Layer 7 of a small transformer language model trained on English Wikipedia (13 layers, counted from 0, width 128).
A neuron's activation on a vector x is SiLU(gate . x) times (in . x), where the dot is the dot product.
The model reads these tokens: " Ad" "ap" "ted" " S" "c" "re" "en" "play" "." "\n" "\n" "==" "P" "lo" "t" "==" "\n" "\n" "The"

The vector x that enters this layer's MLP at each token. A number n stands for n times 0.05.
0 " Ad": -31 5 24 -12 -32 -32 2 -6 24 -40 27 -3 -14 -2 -32 -9 -41 -26 2 -11 -22 31 9 8 8 2 0 -4 15 25 -11 -13 23 -12 -52 17 38 45 12 -11 -15 -8 24 -30 7 -32 -27 -10 -31 11 -41 -32 8 0 -17 -18 5 -23 45 10 24 -9 -31 5 9 10 14 6 -25 -5 38 17 -11 30 1 9 11 7 8 25 -3 32 0 -47 -18 30 21 6 15 21 16 1 32 -10 66 5 12 24 -36 -20 4 7 2 -12 -7 -18 33 -31 13 7 -44 22 -43 -9 -3 21 19 21 -18 -15 8 -30 -8 3 -2 -36 -32 -22
1 "ap": -8 11 17 -7 -44 -44 5 4 11 -3 21 -31 -10 19 -34 2 -23 -14 14 -7 -21 23 -8 -14 14 17 -9 -10 -13 5 15 20 -12 -37 6 18 22 37 31 -16 2 -1 17 -27 -27 4 -32 -7 -29 -34 -40 -14 -4 4 -11 -8 43 -11 13 -7 -16 62 -27 -12 6 36 35 -3 -29 -8 39 23 8 32 9 -11 -12 -24 37 22 30 29 12 -23 -10 -1 -7 62 20 43 -10 -9 -16 5 17 31 19 18 -38 -31 39 12 -3 -16 -11 7 28 -52 15 7 -6 20 12 -2 -26 11 19 12 -8 -38 -12 3 -21 13 -19 -27 -17 -8
2 "ted": -68 15 18 6 -22 29 21 -26 36 -23 -5 1 -46 -16 -21 5 -11 -10 -20 0 20 34 -17 -11 -1 47 22 27 -12 0 15 -11 15 4 -10 32 5 29 22 8 23 -47 -1 -27 -10 -4 -37 5 -48 -16 13 11 13 0 -24 16 7 -2 29 24 -16 16 -46 -59 11 27 42 12 -3 -27 -5 51 -11 29 3 3 -17 0 11 41 -20 6 38 10 9 24 9 28 14 3 -35 -28 18 4 30 -21 14 5 -5 -53 4 26 22 -24 18 -24 14 -32 -4 -14 -6 24 -28 8 0 -3 21 17 3 -29 -6 -4 28 -4 9 7 -19 -19
3 " S": -31 16 1 0 2 -20 31 -29 24 -6 10 -4 -5 1 -44 15 7 -47 -23 -30 -7 17 -17 17 -24 -18 9 9 17 -17 6 -2 19 -20 -9 59 25 14 20 -24 15 -23 6 -38 -5 -29 -31 9 -14 25 -18 4 -4 35 10 -13 -9 2 34 7 14 7 22 -3 4 3 24 15 -16 -7 12 7 -7 41 -8 -7 4 -17 23 24 27 32 -7 -24 35 -6 -33 23 2 26 -20 -60 29 6 63 -35 -42 13 -16 -67 5 48 19 -13 6 0 2 -13 -18 -6 -24 17 -1 21 -16 -23 23 17 0 0 -7 -42 -4 -37 5 -2 -31 -13
4 "c": -21 8 -23 -7 -4 -58 -15 -18 32 -26 2 9 -11 2 4 -9 -10 -52 2 -5 -11 15 -26 -7 -43 -21 19 -16 -8 20 16 -6 22 14 6 33 23 6 10 -2 24 2 -5 -35 -6 34 -6 6 3 33 -37 -5 7 16 -18 -23 -4 1 47 8 10 -2 16 4 -16 -11 11 5 -47 -6 61 6 11 57 -42 -19 19 7 3 -7 28 21 9 -14 -7 -18 -30 17 15 26 -18 -39 16 7 7 -24 0 4 6 -82 19 87 -3 -13 -39 -12 2 -23 -22 -12 -12 22 -24 -1 18 -27 1 -16 -43 24 -10 -26 -3 12 1 -25 -23 -10
5 "re": 0 41 17 15 -58 -50 1 -26 9 -14 26 -24 -2 -14 -34 -21 -21 -28 4 -40 4 7 -34 -5 -25 4 31 -2 -19 24 -4 3 38 16 23 20 4 25 3 -15 -8 3 2 -11 9 46 -19 17 -5 -14 7 6 10 10 -33 7 -14 50 30 33 -25 -3 -15 0 -10 -28 43 25 -19 -6 48 -2 11 -13 -18 -20 33 14 25 22 -3 -7 19 -38 -3 -7 -17 -9 27 9 -56 -4 6 9 21 -11 -46 26 -9 -57 42 23 6 21 -10 -15 -1 -35 -8 -26 28 21 -10 43 -3 -22 17 -30 16 16 -29 -19 15 32 3 8 -10 -19
6 "en": -6 41 32 -28 10 -2 9 -22 35 -23 10 14 13 0 -22 -16 8 -18 9 -10 1 21 -39 -37 -39 -13 -33 -7 -8 50 -12 -7 68 -4 24 10 3 45 -14 -39 -25 -21 20 7 -5 -2 -5 19 -25 -2 50 -13 15 15 -29 -3 -13 19 45 32 -2 6 18 -13 -21 -22 27 0 -6 -10 27 29 18 24 14 -39 -12 26 42 4 -36 19 30 1 19 -13 20 19 22 7 -29 -16 26 15 44 -9 -3 9 -9 -28 30 -5 27 -12 22 -31 29 -34 -22 -33 -1 -3 20 1 -33 -19 18 14 0 -11 -35 -24 18 -21 -15 -2 -4 6
7 "play": -17 11 34 -2 -18 -19 27 4 23 -20 -13 -34 6 7 -20 -10 -1 -5 25 -5 -14 12 -47 -3 -23 15 -5 24 -7 -3 21 -2 25 14 16 21 -10 33 27 -8 10 -26 5 -28 24 11 -29 11 -30 -38 22 2 12 -23 3 -3 -31 33 42 52 -25 23 -22 -15 -26 6 18 3 11 -50 -14 38 21 15 -15 -15 -20 12 24 28 -44 23 17 17 4 0 5 31 -1 33 -4 -59 42 -5 27 -14 -16 33 7 -61 27 9 27 8 -3 -38 17 -26 9 -4 -12 -8 0 11 -43 1 26 9 -25 -1 9 -28 14 -37 -14 -14 10 -15
8 ".": -29 14 34 -2 -42 33 22 3 20 -21 -7 -9 -28 1 14 37 -10 -14 -20 8 9 -4 -66 10 -8 -2 18 49 -16 31 -12 -25 0 -21 17 8 44 23 24 -23 46 -15 15 -19 14 -11 -11 -17 4 -3 -11 -17 44 18 14 -5 -6 5 48 48 2 7 -18 6 -22 -9 13 27 -8 -2 22 0 23 20 13 8 -18 -6 -28 62 19 12 1 29 -9 -2 10 15 17 58 5 -14 54 18 24 -12 -12 9 -21 -30 -4 16 17 11 16 -24 4 -17 -14 20 -20 1 -2 18 -59 -40 5 -13 2 20 11 -25 -1 -26 -10 -21 -14 -10
9 "\n": -32 20 55 -14 -41 8 18 -1 13 -8 10 -16 -26 9 9 28 -12 -9 -19 3 17 7 -76 -8 -19 -6 29 12 -11 -1 -21 -18 -2 -20 5 -8 26 19 35 -5 34 6 15 -18 -3 -16 -11 -22 5 11 -14 -26 24 32 28 -5 -15 3 64 50 19 4 -6 19 -19 14 -1 5 -1 0 18 -7 19 55 2 0 -6 -7 -30 38 15 23 7 21 -25 -7 -14 -1 21 51 10 -13 49 5 39 -5 -26 23 -2 -25 17 27 15 14 -12 -15 25 -11 -18 33 -35 7 6 27 -1 -50 15 1 10 14 3 -35 5 -24 11 -19 -8 -28
10 "\n": -17 10 45 -13 -29 -3 8 2 15 -6 -4 -25 -51 1 17 30 -14 -15 -38 9 18 11 -65 -4 -7 3 35 15 -7 15 9 -8 -4 -29 3 -1 20 30 35 -24 44 6 30 -14 14 -26 -6 -28 5 4 -10 -12 65 23 7 -13 -19 -17 55 47 9 -1 -12 9 -13 9 10 -7 7 5 39 -15 14 54 -4 -3 1 -10 -38 36 3 14 8 9 -13 4 -9 0 38 45 -4 -14 32 21 25 -6 -16 19 11 -16 6 9 9 19 -19 -16 8 -28 -29 14 -44 -1 9 18 -11 -45 -3 4 -1 17 -10 -62 4 -11 -19 -1 -6 -17
11 "==": -36 18 29 -31 -25 35 6 9 5 -19 -28 -35 -41 -3 -5 6 2 -9 -18 -10 15 -15 -16 -4 -24 1 6 7 24 18 2 5 6 -6 34 16 2 23 76 6 18 2 16 -9 12 -13 -25 -28 -18 12 -7 -27 21 -4 11 -21 -2 -19 40 62 27 7 5 21 -11 -4 41 11 19 -16 29 32 21 45 -11 -19 21 -9 -42 41 -12 31 15 8 12 -7 -10 10 32 27 10 -26 40 21 43 -13 -16 14 4 -43 4 49 13 -1 -15 -15 -22 -33 7 4 -9 -24 -13 1 -9 -36 33 25 7 18 40 -33 34 1 -18 15 9 -14
12 "P": -20 1 -7 -8 -26 -21 34 28 45 -8 11 -40 -37 -6 -10 5 -1 -23 27 -6 -6 19 -59 22 -28 -9 -8 -1 -19 5 21 26 17 18 -29 37 39 17 51 20 23 -25 14 3 -5 -3 -62 -23 16 21 10 -8 32 34 27 2 2 0 48 36 16 1 -14 2 -10 22 11 -4 13 -39 19 5 7 38 8 -25 0 3 5 -3 -5 18 10 -30 -18 -27 -36 36 5 64 -26 -25 19 4 -2 -7 -8 11 -20 -59 -8 40 19 1 12 -21 3 -6 -26 36 -1 -18 2 12 5 -21 19 21 7 -8 -6 -9 -8 -7 -14 -6 -24 2
13 "lo": -24 11 17 -15 -8 -15 19 7 1 -24 22 -23 -34 -15 -4 -20 5 -16 9 30 -8 20 8 -7 -40 -4 43 -35 -28 3 61 26 -12 10 0 47 10 -4 1 19 -14 -4 21 -18 -41 8 12 -21 -9 1 -16 6 38 23 13 -6 5 24 64 -7 34 10 -20 -13 -10 -12 11 23 7 4 9 4 -10 -8 -15 -5 24 50 36 14 67 -30 29 -29 -3 8 -49 26 8 32 -27 6 5 44 17 3 -27 24 -10 -6 -1 15 8 12 -10 -31 -5 -19 -10 40 40 -13 3 2 16 -5 32 -12 -10 0 3 -16 -16 -16 35 -2 -28 8
14 "t": -9 52 20 -2 -5 -18 3 -10 21 -11 38 -1 -25 7 -31 -35 -4 -32 47 -18 18 -9 -54 -27 -11 8 8 -19 11 40 -5 24 5 -30 16 21 -34 18 18 -12 17 -22 -6 4 -17 9 4 -6 -43 38 -26 18 2 20 -13 42 -2 7 21 29 -20 57 -39 -31 -5 41 30 10 -15 -36 36 5 9 2 15 12 0 0 -5 0 -27 23 27 -41 22 -17 -29 -13 31 -3 -35 -5 11 -9 1 -10 -30 -1 18 4 22 11 33 -34 -20 -17 7 -22 -1 11 -38 -3 -16 -6 -29 16 28 -3 8 -19 -6 -29 -12 -35 8 40 21 -35
15 "==": -40 27 27 -17 -19 -17 14 -29 13 -9 -18 -21 -31 6 -11 -5 -15 0 9 -6 27 10 -44 -29 -42 -2 0 23 3 0 1 -2 -9 -8 30 16 10 22 40 -20 11 13 22 14 20 27 -15 11 -28 -14 -32 -45 -5 5 2 23 -28 -4 47 46 23 8 -11 15 -18 -37 -3 20 11 0 -14 42 9 46 -17 4 -6 28 1 72 5 16 30 46 -19 -14 -17 -1 22 32 -3 -25 7 2 21 -26 -22 24 -13 -62 18 63 22 23 6 3 -18 -7 6 10 -19 -7 -10 -15 -30 -26 12 -8 10 -8 2 -7 8 -36 21 -14 -30 3
16 "\n": -31 8 31 -13 -26 -7 5 -1 7 -11 9 -28 -39 -1 3 28 -25 -15 -17 10 20 10 -95 -5 -20 14 18 36 -20 -3 1 1 -4 -33 -4 -12 7 6 30 -33 33 8 25 -8 -9 -5 -2 -10 -2 7 -14 -37 54 40 16 3 -19 -1 54 57 16 -11 -9 14 -21 2 8 1 -9 -8 21 -4 8 46 -6 0 -8 -19 -36 51 6 13 14 15 -12 -7 -4 5 17 62 -20 -2 30 10 11 1 -12 22 8 -21 5 38 12 20 -5 -8 7 -12 -10 14 -44 -1 25 14 -6 -48 0 1 10 29 -18 -34 -9 -22 1 -16 -23 -27
17 "\n": -29 11 26 -26 -15 -4 4 -6 8 -17 5 -39 -43 -6 26 22 -16 -21 -31 4 16 5 -69 4 -20 10 10 11 -17 11 10 0 -9 -22 -8 -4 4 35 40 -19 29 -6 37 4 -4 -10 -12 -19 1 12 4 -26 56 32 19 -6 -17 -8 62 57 11 -15 -12 5 -9 1 13 -14 5 -10 42 -7 2 52 -8 -16 -8 -14 -36 35 -4 20 15 2 -5 2 -16 4 21 61 -5 -12 25 9 37 5 -14 16 13 -34 7 11 6 17 -15 -17 13 -20 -9 5 -43 3 21 14 3 -51 7 0 0 38 -9 -45 1 -25 -12 -14 0 -21
18 "The": -9 9 11 -11 -4 3 1 12 7 -21 8 -34 -22 3 -8 -2 14 -67 -15 -2 6 0 -11 -10 -2 11 22 41 -8 28 18 2 -11 -12 0 37 12 17 37 9 37 -26 16 -17 -2 -10 -1 4 -44 10 20 -27 20 23 11 18 -7 -14 87 37 10 -12 10 31 2 8 14 6 -8 -26 -3 -7 -9 9 -19 -32 1 0 -28 25 -8 11 25 -4 9 7 16 24 3 88 -8 -17 15 -2 -6 -39 -16 9 5 -2 3 33 7 10 8 -32 10 -20 -2 12 7 -33 -1 8 9 -44 27 3 6 -24 14 -3 0 -22 -2 6 -6 -37

Each question shows the input weights of one neuron of the MLP. A number n stands for n times 0.011.

n154 gate: 11 2 -6 -22 27 -7 -37 -15 2 -13 32 41 5 -2 12 -11 11 12 23 21 -16 -1 28 28 -37 -6 20 7 -29 -5 -14 -33 -43 -18 13 25 -4 -11 -21 -3 32 13 48 -2 5 -9 1 -18 12 -22 11 43 -27 0 45 28 -6 3 -23 -3 -27 15 45 10 -7 -38 12 -17 -21 27 6 -7 2 -7 -9 -3 15 5 -10 9 6 -1 22 -6 23 -18 28 -1 1 26 10 20 27 2 -51 -6 -18 -32 -14 -26 -19 -6 -1 -6 -2 -20 -26 -40 -23 6 25 30 -12 27 21 0 -18 13 18 6 -29 -24 -44 -30 18 30 29 -30
n154 in: -20 14 -14 -5 5 -33 13 37 -13 -9 17 39 6 5 25 -36 28 -8 22 -17 29 4 47 12 -12 -26 14 39 -19 -7 30 -24 5 8 -40 -17 62 11 -25 21 51 15 -34 7 -4 46 1 16 -14 44 -15 20 21 18 -16 32 17 -13 -8 9 23 1 28 -37 19 -8 12 20 -3 -10 24 0 -11 5 -4 -35 -9 1 -14 21 2 -5 -14 27 9 -13 -2 -16 -29 -5 19 19 -25 -8 30 1 -27 -24 17 -15 7 -27 -4 -17 -27 -4 -24 -33 5 13 42 12 7 -12 14 22 7 38 -17 29 43 -4 -18 29 18 -17 5 24
On which two tokens does it fire most, strongest first? 4 "c", 13 "lo"

n206 gate: 34 -26 0 -34 1 -11 10 19 -4 8 18 -35 -18 7 -4 -34 3 -6 -3 -22 42 18 2 -6 -12 -12 -18 6 16 -37 -19 -6 19 3 -21 -12 -7 -17 8 17 17 -11 -42 -33 -21 -4 17 24 -51 4 -16 13 -27 -22 -3 -18 -20 -5 -4 14 -11 -29 -10 -9 -13 -7 8 15 -10 35 11 -53 -22 -13 6 24 17 10 8 24 2 -12 9 18 -3 5 -36 8 -1 31 24 32 11 28 -37 4 3 0 -6 0 -28 5 27 -8 20 42 -31 -44 -18 -19 9 -4 -37 3 4 31 -1 25 5 -13 24 -16 67 -46 -24 -4 27 23
n206 in: -13 -5 -29 43 -9 28 -6 -27 6 24 -25 -16 -9 -46 12 10 14 29 3 10 30 14 -3 14 0 -7 3 -45 26 14 28 -16 19 -10 2 5 19 -5 23 24 -18 -13 40 -21 -5 8 -4 -53 25 -14 -30 20 6 -36 -17 -12 -8 32 14 -21 -17 14 -14 45 30 9 32 10 -25 -7 -15 11 21 -4 -15 -46 -10 12 26 -9 45 9 -5 -23 41 11 -35 -24 12 -1 10 -34 -11 14 0 4 -2 -22 -26 -18 -10 12 18 38 15 -14 -2 15 -5 8 -10 -4 28 -12 -4 1 3 -6 -6 -8 -2 -29 -32 -57 -43 -2 -4 37
On which two tokens does it fire most, strongest first? 11 "==", 13 "lo"

n103 gate: 17 -6 -1 32 -15 -9 -17 1 -4 19 23 14 -6 4 -5 20 0 29 -14 -19 -15 15 6 20 10 -37 0 15 -21 9 19 -4 -19 -22 14 33 32 20 25 16 -24 24 4 7 21 2 24 -28 -8 30 -2 35 17 5 -52 16 -20 -2 8 -2 8 -4 -1 36 21 24 4 6 13 -30 36 31 -11 -4 32 -25 -16 19 -23 -22 0 4 7 6 -3 -24 29 -17 -18 1 29 -19 -37 -32 -45 13 -25 -25 -8 -16 -12 4 -4 1 -29 23 -12 -23 -29 -3 22 13 15 29 -9 -24 -2 23 -8 16 52 -6 15 -19 -15 -3 17 4
n103 in: 14 -35 -41 -38 -9 18 -18 37 25 -9 33 4 -40 -10 -23 66 -40 12 -13 -11 1 8 -3 4 -4 -2 28 -2 -31 25 -23 18 -16 -26 0 -4 17 6 31 -17 -13 19 -30 21 30 1 -27 -20 9 15 21 19 19 -18 -26 38 -3 29 34 -20 9 -45 0 11 7 -12 9 -10 -6 23 13 31 -16 13 25 5 5 -12 22 -2 -6 26 -24 2 4 2 11 13 -10 -21 13 -16 -42 -41 21 -30 -25 -5 -3 26 20 24 21 34 1 -41 -7 39 -1 1 47 -25 14 -15 -1 13 1 3 -43 -16 9 28 25 19 -9 27 19 -19
On which token does it fire most, and how strongly? 12 "P", at about 3.9

n56 gate: 5 13 -8 13 2 14 -16 13 -27 28 -13 14 18 -14 -16 9 12 -16 -33 -35 -14 4 -16 16 6 4 -21 18 15 12 49 -20 27 -22 24 -39 -2 21 -10 -3 -5 -29 -25 -1 6 -24 15 20 34 -8 2 -29 -5 -25 8 0 -5 7 10 -34 -10 11 -8 -32 -23 -33 -3 0 12 7 24 33 -3 -15 5 -12 -24 32 -17 21 -5 -7 27 -3 -1 26 22 -9 30 -18 -29 8 -17 -1 -7 -23 6 -9 -11 -13 -8 -23 -32 5 -59 -10 13 -23 9 11 -5 -23 28 -56 -35 -12 14 -12 0 8 7 -14 2 9 -10 12 -17 0
n56 in: 11 23 13 -16 12 22 11 8 -31 16 6 -12 2 11 9 14 5 -33 16 -28 -28 -15 0 -33 3 5 -15 32 3 18 -30 -13 -29 7 23 -30 10 -14 34 44 -35 18 17 12 -18 23 -4 -41 12 6 -1 4 -15 12 -31 22 -12 -8 -31 -10 7 19 -25 6 -12 22 41 -8 -21 8 27 -14 61 5 -4 -6 -21 32 -30 -54 2 -13 33 -28 16 -18 27 -26 19 28 9 -5 43 32 6 -2 36 32 9 -6 -23 -5 48 2 -15 -9 15 18 -4 -9 1 -14 37 -30 -8 6 -9 16 23 -4 -11 15 14 14 30 5 -38 3
It fires most on token 6 "en"

n167 gate: -2 -1 12 4 -35 -18 3 18 13 -6 -46 -8 -11 8 12 7 5 -7 0 -22 22 -14 40 -13 -16 -5 -2 -57 44 53 14 -12 -18 -18 29 -6 16 24 -7 17 -27 -18 -7 -7 -41 -18 2 -23 7 29 -1 -28 1 -38 40 -16 -13 18 -23 20 18 23 -12 2 29 -5 1 -27 -9 -20 6 -1 0 -32 13 -6 11 -13 31 45 28 -21 19 3 -20 33 10 -20 1 -5 23 2 -25 14 -48 16 -6 33 24 34 12 -14 -14 0 8 -15 -11 -19 -9 7 4 -20 -14 11 -30 -47 -9 -27 -2 -21 6 8 -17 -2 10 2 2 -23
n167 in: -12 8 47 -1 -18 -9 -45 -17 17 -33 7 12 -8 7 -5 9 0 -29 36 5 3 -23 8 25 26 -13 28 -6 -11 9 -12 -60 24 18 20 -3 -12 5 57 16 3 4 -23 8 -17 -19 -34 -7 -8 21 4 24 -9 -8 -5 -22 15 -30 9 -3 -5 -5 12 15 47 -21 3 -19 17 6 -9 -7 -5 -11 -3 -9 -2 -32 0 14 0 0 28 25 -57 -1 -11 0 -3 24 1 21 -15 18 -39 -12 19 11 -1 -27 6 -16 -46 50 0 12 -12 13 36 -25 17 -10 13 -4 -9 -38 2 -27 4 36 1 29 26 -21 8 -6 -6 21
It fires most on token 11 "=="

n48 gate: 9 -8 -18 -3 29 -18 16 11 -20 0 13 -3 -7 15 -16 -10 3 -18 14 32 -4 8 28 -5 -8 -4 20 -9 -14 -50 14 14 19 -27 -15 3 -8 17 12 -36 -20 7 3 0 -51 -24 3 22 0 8 7 13 -6 -5 5 6 -20 0 15 -5 -2 24 30 -15 -4 -9 -14 4 -11 11 -1 -11 -22 6 10 -41 13 -12 1 16 5 29 20 13 -8 -7 -46 -20 16 2 -2 -2 9 -2 5 -1 -5 0 -18 -1 12 9 11 7 23 -8 -20 18 1 4 9 0 -12 31 -7 1 6 -7 16 -28 15 0 -10 9 12 10 -26 -15
n48 in: 12 -9 17 8 -5 48 8 -29 2 -1 -40 -17 -11 19 7 -9 49 11 1 -37 -26 10 -35 0 -11 -3 -1 14 20 25 6 -21 20 -10 17 -23 19 15 26 6 18 -11 4 -24 -7 -12 0 -13 -6 -33 7 17 -8 10 -13 20 -26 -10 -23 26 -3 -12 -10 -3 -3 -21 35 -8 -3 -7 -18 13 -21 -35 -2 25 -12 10 -18 21 -4 -9 5 -4 -28 13 -20 -11 38 10 1 -11 9 52 -4 -19 6 10 25 13 -3 -2 5 -28 16 8 5 -3 -28 21 -1 -21 9 -1 -20 29 -8 2 9 -10 -1 -24 30 -5 -20 -5 7 14
On which token does it fire most, and how strongly? 15 "==", at about 6.4

n64 gate: 14 19 -9 -3 -5 -16 56 41 -9 5 29 -6 -7 28 28 -24 -10 -14 28 20 20 -33 -9 -26 28 -16 -18 34 17 52 -3 1 28 1 6 3 -42 -18 6 -8 -17 6 -29 10 -2 -1 -25 -20 6 -3 -10 -1 5 9 49 11 21 9 -8 21 24 -39 15 -16 -10 13 8 45 44 5 -34 -6 5 -10 10 15 -6 -20 18 -12 11 10 -24 9 0 12 14 10 29 -21 6 -9 21 -14 -19 -25 8 -10 -25 -34 -1 -24 -36 15 -29 13 -11 -1 -13 -11 -5 26 -32 -30 -8 10 13 29 -5 -40 -10 -13 -36 2 61 27 34 3
n64 in: -3 -18 13 -37 -13 10 -85 17 -2 9 -41 -6 -24 -42 25 -7 -10 23 31 -11 -2 -7 -14 -20 -21 31 -16 -12 15 51 -15 -10 -48 3 -38 13 -18 -25 6 -11 1 -51 -28 -8 18 -12 -8 -24 40 16 30 10 -15 27 23 -18 2 2 -16 -15 -38 -6 -13 -12 15 -1 7 -23 18 31 -9 -21 26 14 -21 -11 8 47 4 7 -9 5 48 0 21 21 7 39 -10 9 -10 -9 -21 -23 -10 -12 -33 50 7 8 5 -5 24 32 13 19 3 -3 5 34 5 -27 25 -11 -8 7 -7 -20 4 -15 4 8 -22 6 14 -28 25 -2
Its three highest activations, in order, are on tokens 3 " S", 0 " Ad", 12 "P"

n194 gate: -3 -22 -7 36 -27 -7 -1 -18 -26 -4 1 13 9 -6 39 14 7 11 -12 -5 -12 15 -53 26 34 -25 7 1 -20 -5 17 24 -10 20 -27 -17 3 26 31 -33 46 -21 13 -2 -15 8 -13 -12 -34 -14 2 15 4 -39 16 -12 -23 33 -1 1 -14 -47 -11 14 -44 9 -32 -1 15 20 -13 -30 5 -10 66 25 -50 6 2 -10 10 40 12 31 -19 10 -7 1 13 -22 -7 22 20 -12 -21 -3 -1 -25 20 6 1 -5 31 -16 -21 1 12 7 -10 9 6 -26 -47 -3 -17 5 -6 -37 -26 -27 -19 25 -3 -22 -40 16 -33 -17
n194 in: -12 17 -14 -3 -16 -38 13 20 -11 -13 -15 -31 8 15 -23 -15 8 -1 21 25 31 -38 -38 -16 18 30 -41 20 14 14 -6 -45 33 -2 6 7 16 11 6 4 6 22 -1 -8 -32 -10 31 -11 -7 11 -11 43 -13 9 7 -8 -11 18 -35 13 13 10 -56 1 -13 9 0 -15 -1 -2 -4 -1 31 37 5 -3 -53 -15 7 38 10 48 -25 -15 -17 1 0 -5 -12 33 -8 -8 -21 -21 12 8 17 -34 -7 -1 9 21 1 5 -1 2 22 -7 1 22 -3 44 23 -73 -15 -1 -68 -38 41 12 19 17 -13 19 -4 20 1 -8
Its three highest activations, in order, are on tokens 8 ".", 16 "\n", 9 "\n"

n81 gate: -3 -14 3 -11 -8 5 -47 10 -11 -20 -12 39 -1 -18 35 -23 16 -9 33 22 11 5 -2 12 29 11 -6 8 -20 30 4 -25 33 4 -1 28 26 -8 -5 -11 21 -30 -37 11 21 16 6 -18 6 19 9 9 -5 -7 35 -10 6 17 7 47 5 11 -20 19 29 -10 -37 3 19 -23 31 34 19 -21 14 9 -22 -28 15 -35 -15 11 5 34 -51 -3 -12 -43 -20 -32 -18 8 -28 -2 19 -10 -18 -17 -17 -17 16 13 -12 36 32 -14 12 15 1 -3 16 -7 15 -13 -14 -27 20 -14 -21 6 -32 -13 15 37 13 20 -43 22
n81 in: 7 -15 -2 6 -30 -11 -15 -47 47 5 -37 -6 1 32 32 2 11 0 8 -37 14 -25 13 4 -20 3 -12 -22 -4 34 2 -2 28 -34 23 22 -7 19 -6 8 -26 -9 13 5 17 10 -22 -12 10 3 12 -5 9 15 21 -5 -5 -13 45 26 -7 -3 26 15 -7 -3 3 19 14 -41 14 10 12 23 -24 -26 -36 27 -1 29 27 21 55 13 -29 5 -37 -20 -24 -22 17 22 -17 -20 1 4 4 -24 -28 10 -27 -29 -20 -15 3 -24 12 52 6 -62 52 -1 53 6 0 -5 -17 -3 2 4 3 13 3 27 25 18 29 -4
On which two tokens does it fire most, strongest first? 6 "en", 5 "re"

n80 gate: -11 11 3 -23 -20 -12 1 6 -13 -21 15 6 -9 -11 24 12 57 -23 -9 3 15 -33 4 -50 15 -27 -10 13 -20 20 -33 -2 -3 16 15 -1 -47 -17 -12 4 -11 4 -17 12 -41 60 -2 32 -3 -33 -9 6 1 -16 -16 -20 36 -12 -11 -31 -14 -8 -27 1 -7 34 38 5 16 -55 6 -6 -28 -14 -1 -5 -2 -30 -11 -13 14 -6 -27 25 -14 31 -11 -8 13 20 -11 -41 -7 41 19 7 24 -23 16 7 30 28 -11 3 27 14 -24 -1 -6 8 -22 23 0 -28 -12 -7 40 10 -11 28 -3 27 37 34 21 -8 7 30
n80 in: 3 30 14 38 7 -12 13 15 -16 11 20 -8 -8 -16 -9 -13 -12 24 -40 5 3 32 27 -9 33 7 23 27 -20 10 -21 -6 13 10 -12 61 5 7 40 -12 -2 6 -23 1 46 -3 7 -43 17 -5 -14 -9 16 -60 48 10 -39 40 3 -2 1 11 -41 -6 -5 9 25 8 -10 5 28 30 -29 -28 21 -14 1 50 -14 -44 23 -1 -25 -10 -1 -1 -8 -3 20 20 4 33 31 -16 -21 14 18 -8 -20 -31 5 18 -36 -14 -10 -11 -17 -12 -14 -34 14 -19 9 16 0 -22 -10 -8 -1 3 1 -10 -3 0 21 -15 3 61
On which token does it fire most, and how strongly? 5 "re", at about 4.8

n89 gate: -3 8 3 6 -28 3 -12 -8 -32 6 -4 5 36 -10 -5 -4 -42 -17 -9 23 7 50 20 7 -12 -6 16 -10 21 3 37 5 -8 -8 -23 -11 -13 23 27 38 -8 -3 -45 1 3 -43 29 -48 -10 35 27 19 -7 -13 10 -16 6 11 5 -1 -22 5 -34 -6 7 3 -3 7 1 -57 -38 13 -28 31 -1 48 -4 0 -12 11 47 22 -6 7 -1 -9 11 17 -29 -47 -5 -21 -9 -14 20 25 -29 40 -7 6 47 -33 5 11 6 6 45 23 -31 -20 23 27 -1 -6 8 18 4 -49 -25 -3 8 -6 -24 -2 10 21 18 35
n89 in: -16 27 -33 21 45 26 0 0 1 5 -40 23 9 10 9 -12 -3 17 27 -44 -3 -21 -4 -14 -21 4 9 -19 19 17 -13 29 -2 31 21 40 -23 7 11 13 -18 -42 6 -30 11 -16 2 21 33 -6 -28 -49 -24 -13 -14 21 -14 23 -26 1 3 -12 -7 -1 -29 58 18 -35 -8 28 -19 8 -5 -40 -6 -32 4 19 29 -27 -30 -7 8 3 -10 6 -19 -7 14 5 -1 -10 65 -8 -6 18 -26 16 -49 20 -17 -8 -7 5 -5 -9 -3 8 25 4 -24 13 -31 -4 -13 14 -7 6 -24 19 -11 -17 -3 -16 22 1 23 -28
On which token does it fire most, and how strongly? 7 "play", at about 3.2

n74 gate: 25 -17 -5 6 3 13 10 2 34 -12 -20 -11 23 0 3 -9 -10 7 -12 -10 -20 -29 1 18 -12 12 19 6 -3 28 21 8 -1 11 -34 -2 3 29 -3 -19 33 1 16 -30 -20 3 -13 19 8 18 -21 -48 7 -21 2 30 6 -3 -27 10 -2 -6 -7 -6 8 5 43 4 11 -8 32 -16 -26 9 3 -7 -9 0 41 -13 -17 -39 6 36 4 24 10 19 6 -12 28 9 -26 4 44 7 40 5 -13 6 -5 24 -1 -4 5 11 -32 11 5 17 -14 -41 -8 10 8 43 -3 8 9 -34 -2 12 22 34 28 2 28 1
n74 in: -9 14 17 4 -37 -9 -17 -24 -14 15 -13 9 4 4 -24 16 2 -27 10 14 -12 -26 -3 3 41 9 -28 6 -29 -9 -38 -14 1 29 12 -28 -1 -6 -13 6 13 -1 -29 0 0 -1 -5 -7 -36 7 -2 19 30 12 -27 -3 -29 -1 46 3 20 -1 15 0 -33 5 8 -1 -12 28 5 10 -14 -15 16 0 -8 -13 1 -23 12 -2 18 11 2 19 -6 -2 16 14 18 -60 5 16 28 -31 -31 18 3 -10 7 -20 3 21 -20 -12 -16 20 1 14 -10 19 23 -14 -1 52 16 1 43 1 -1 26 42 6 -1 -4 22 6
On which two tokens does it fire most, strongest first? 2 "ted", 0 " Ad"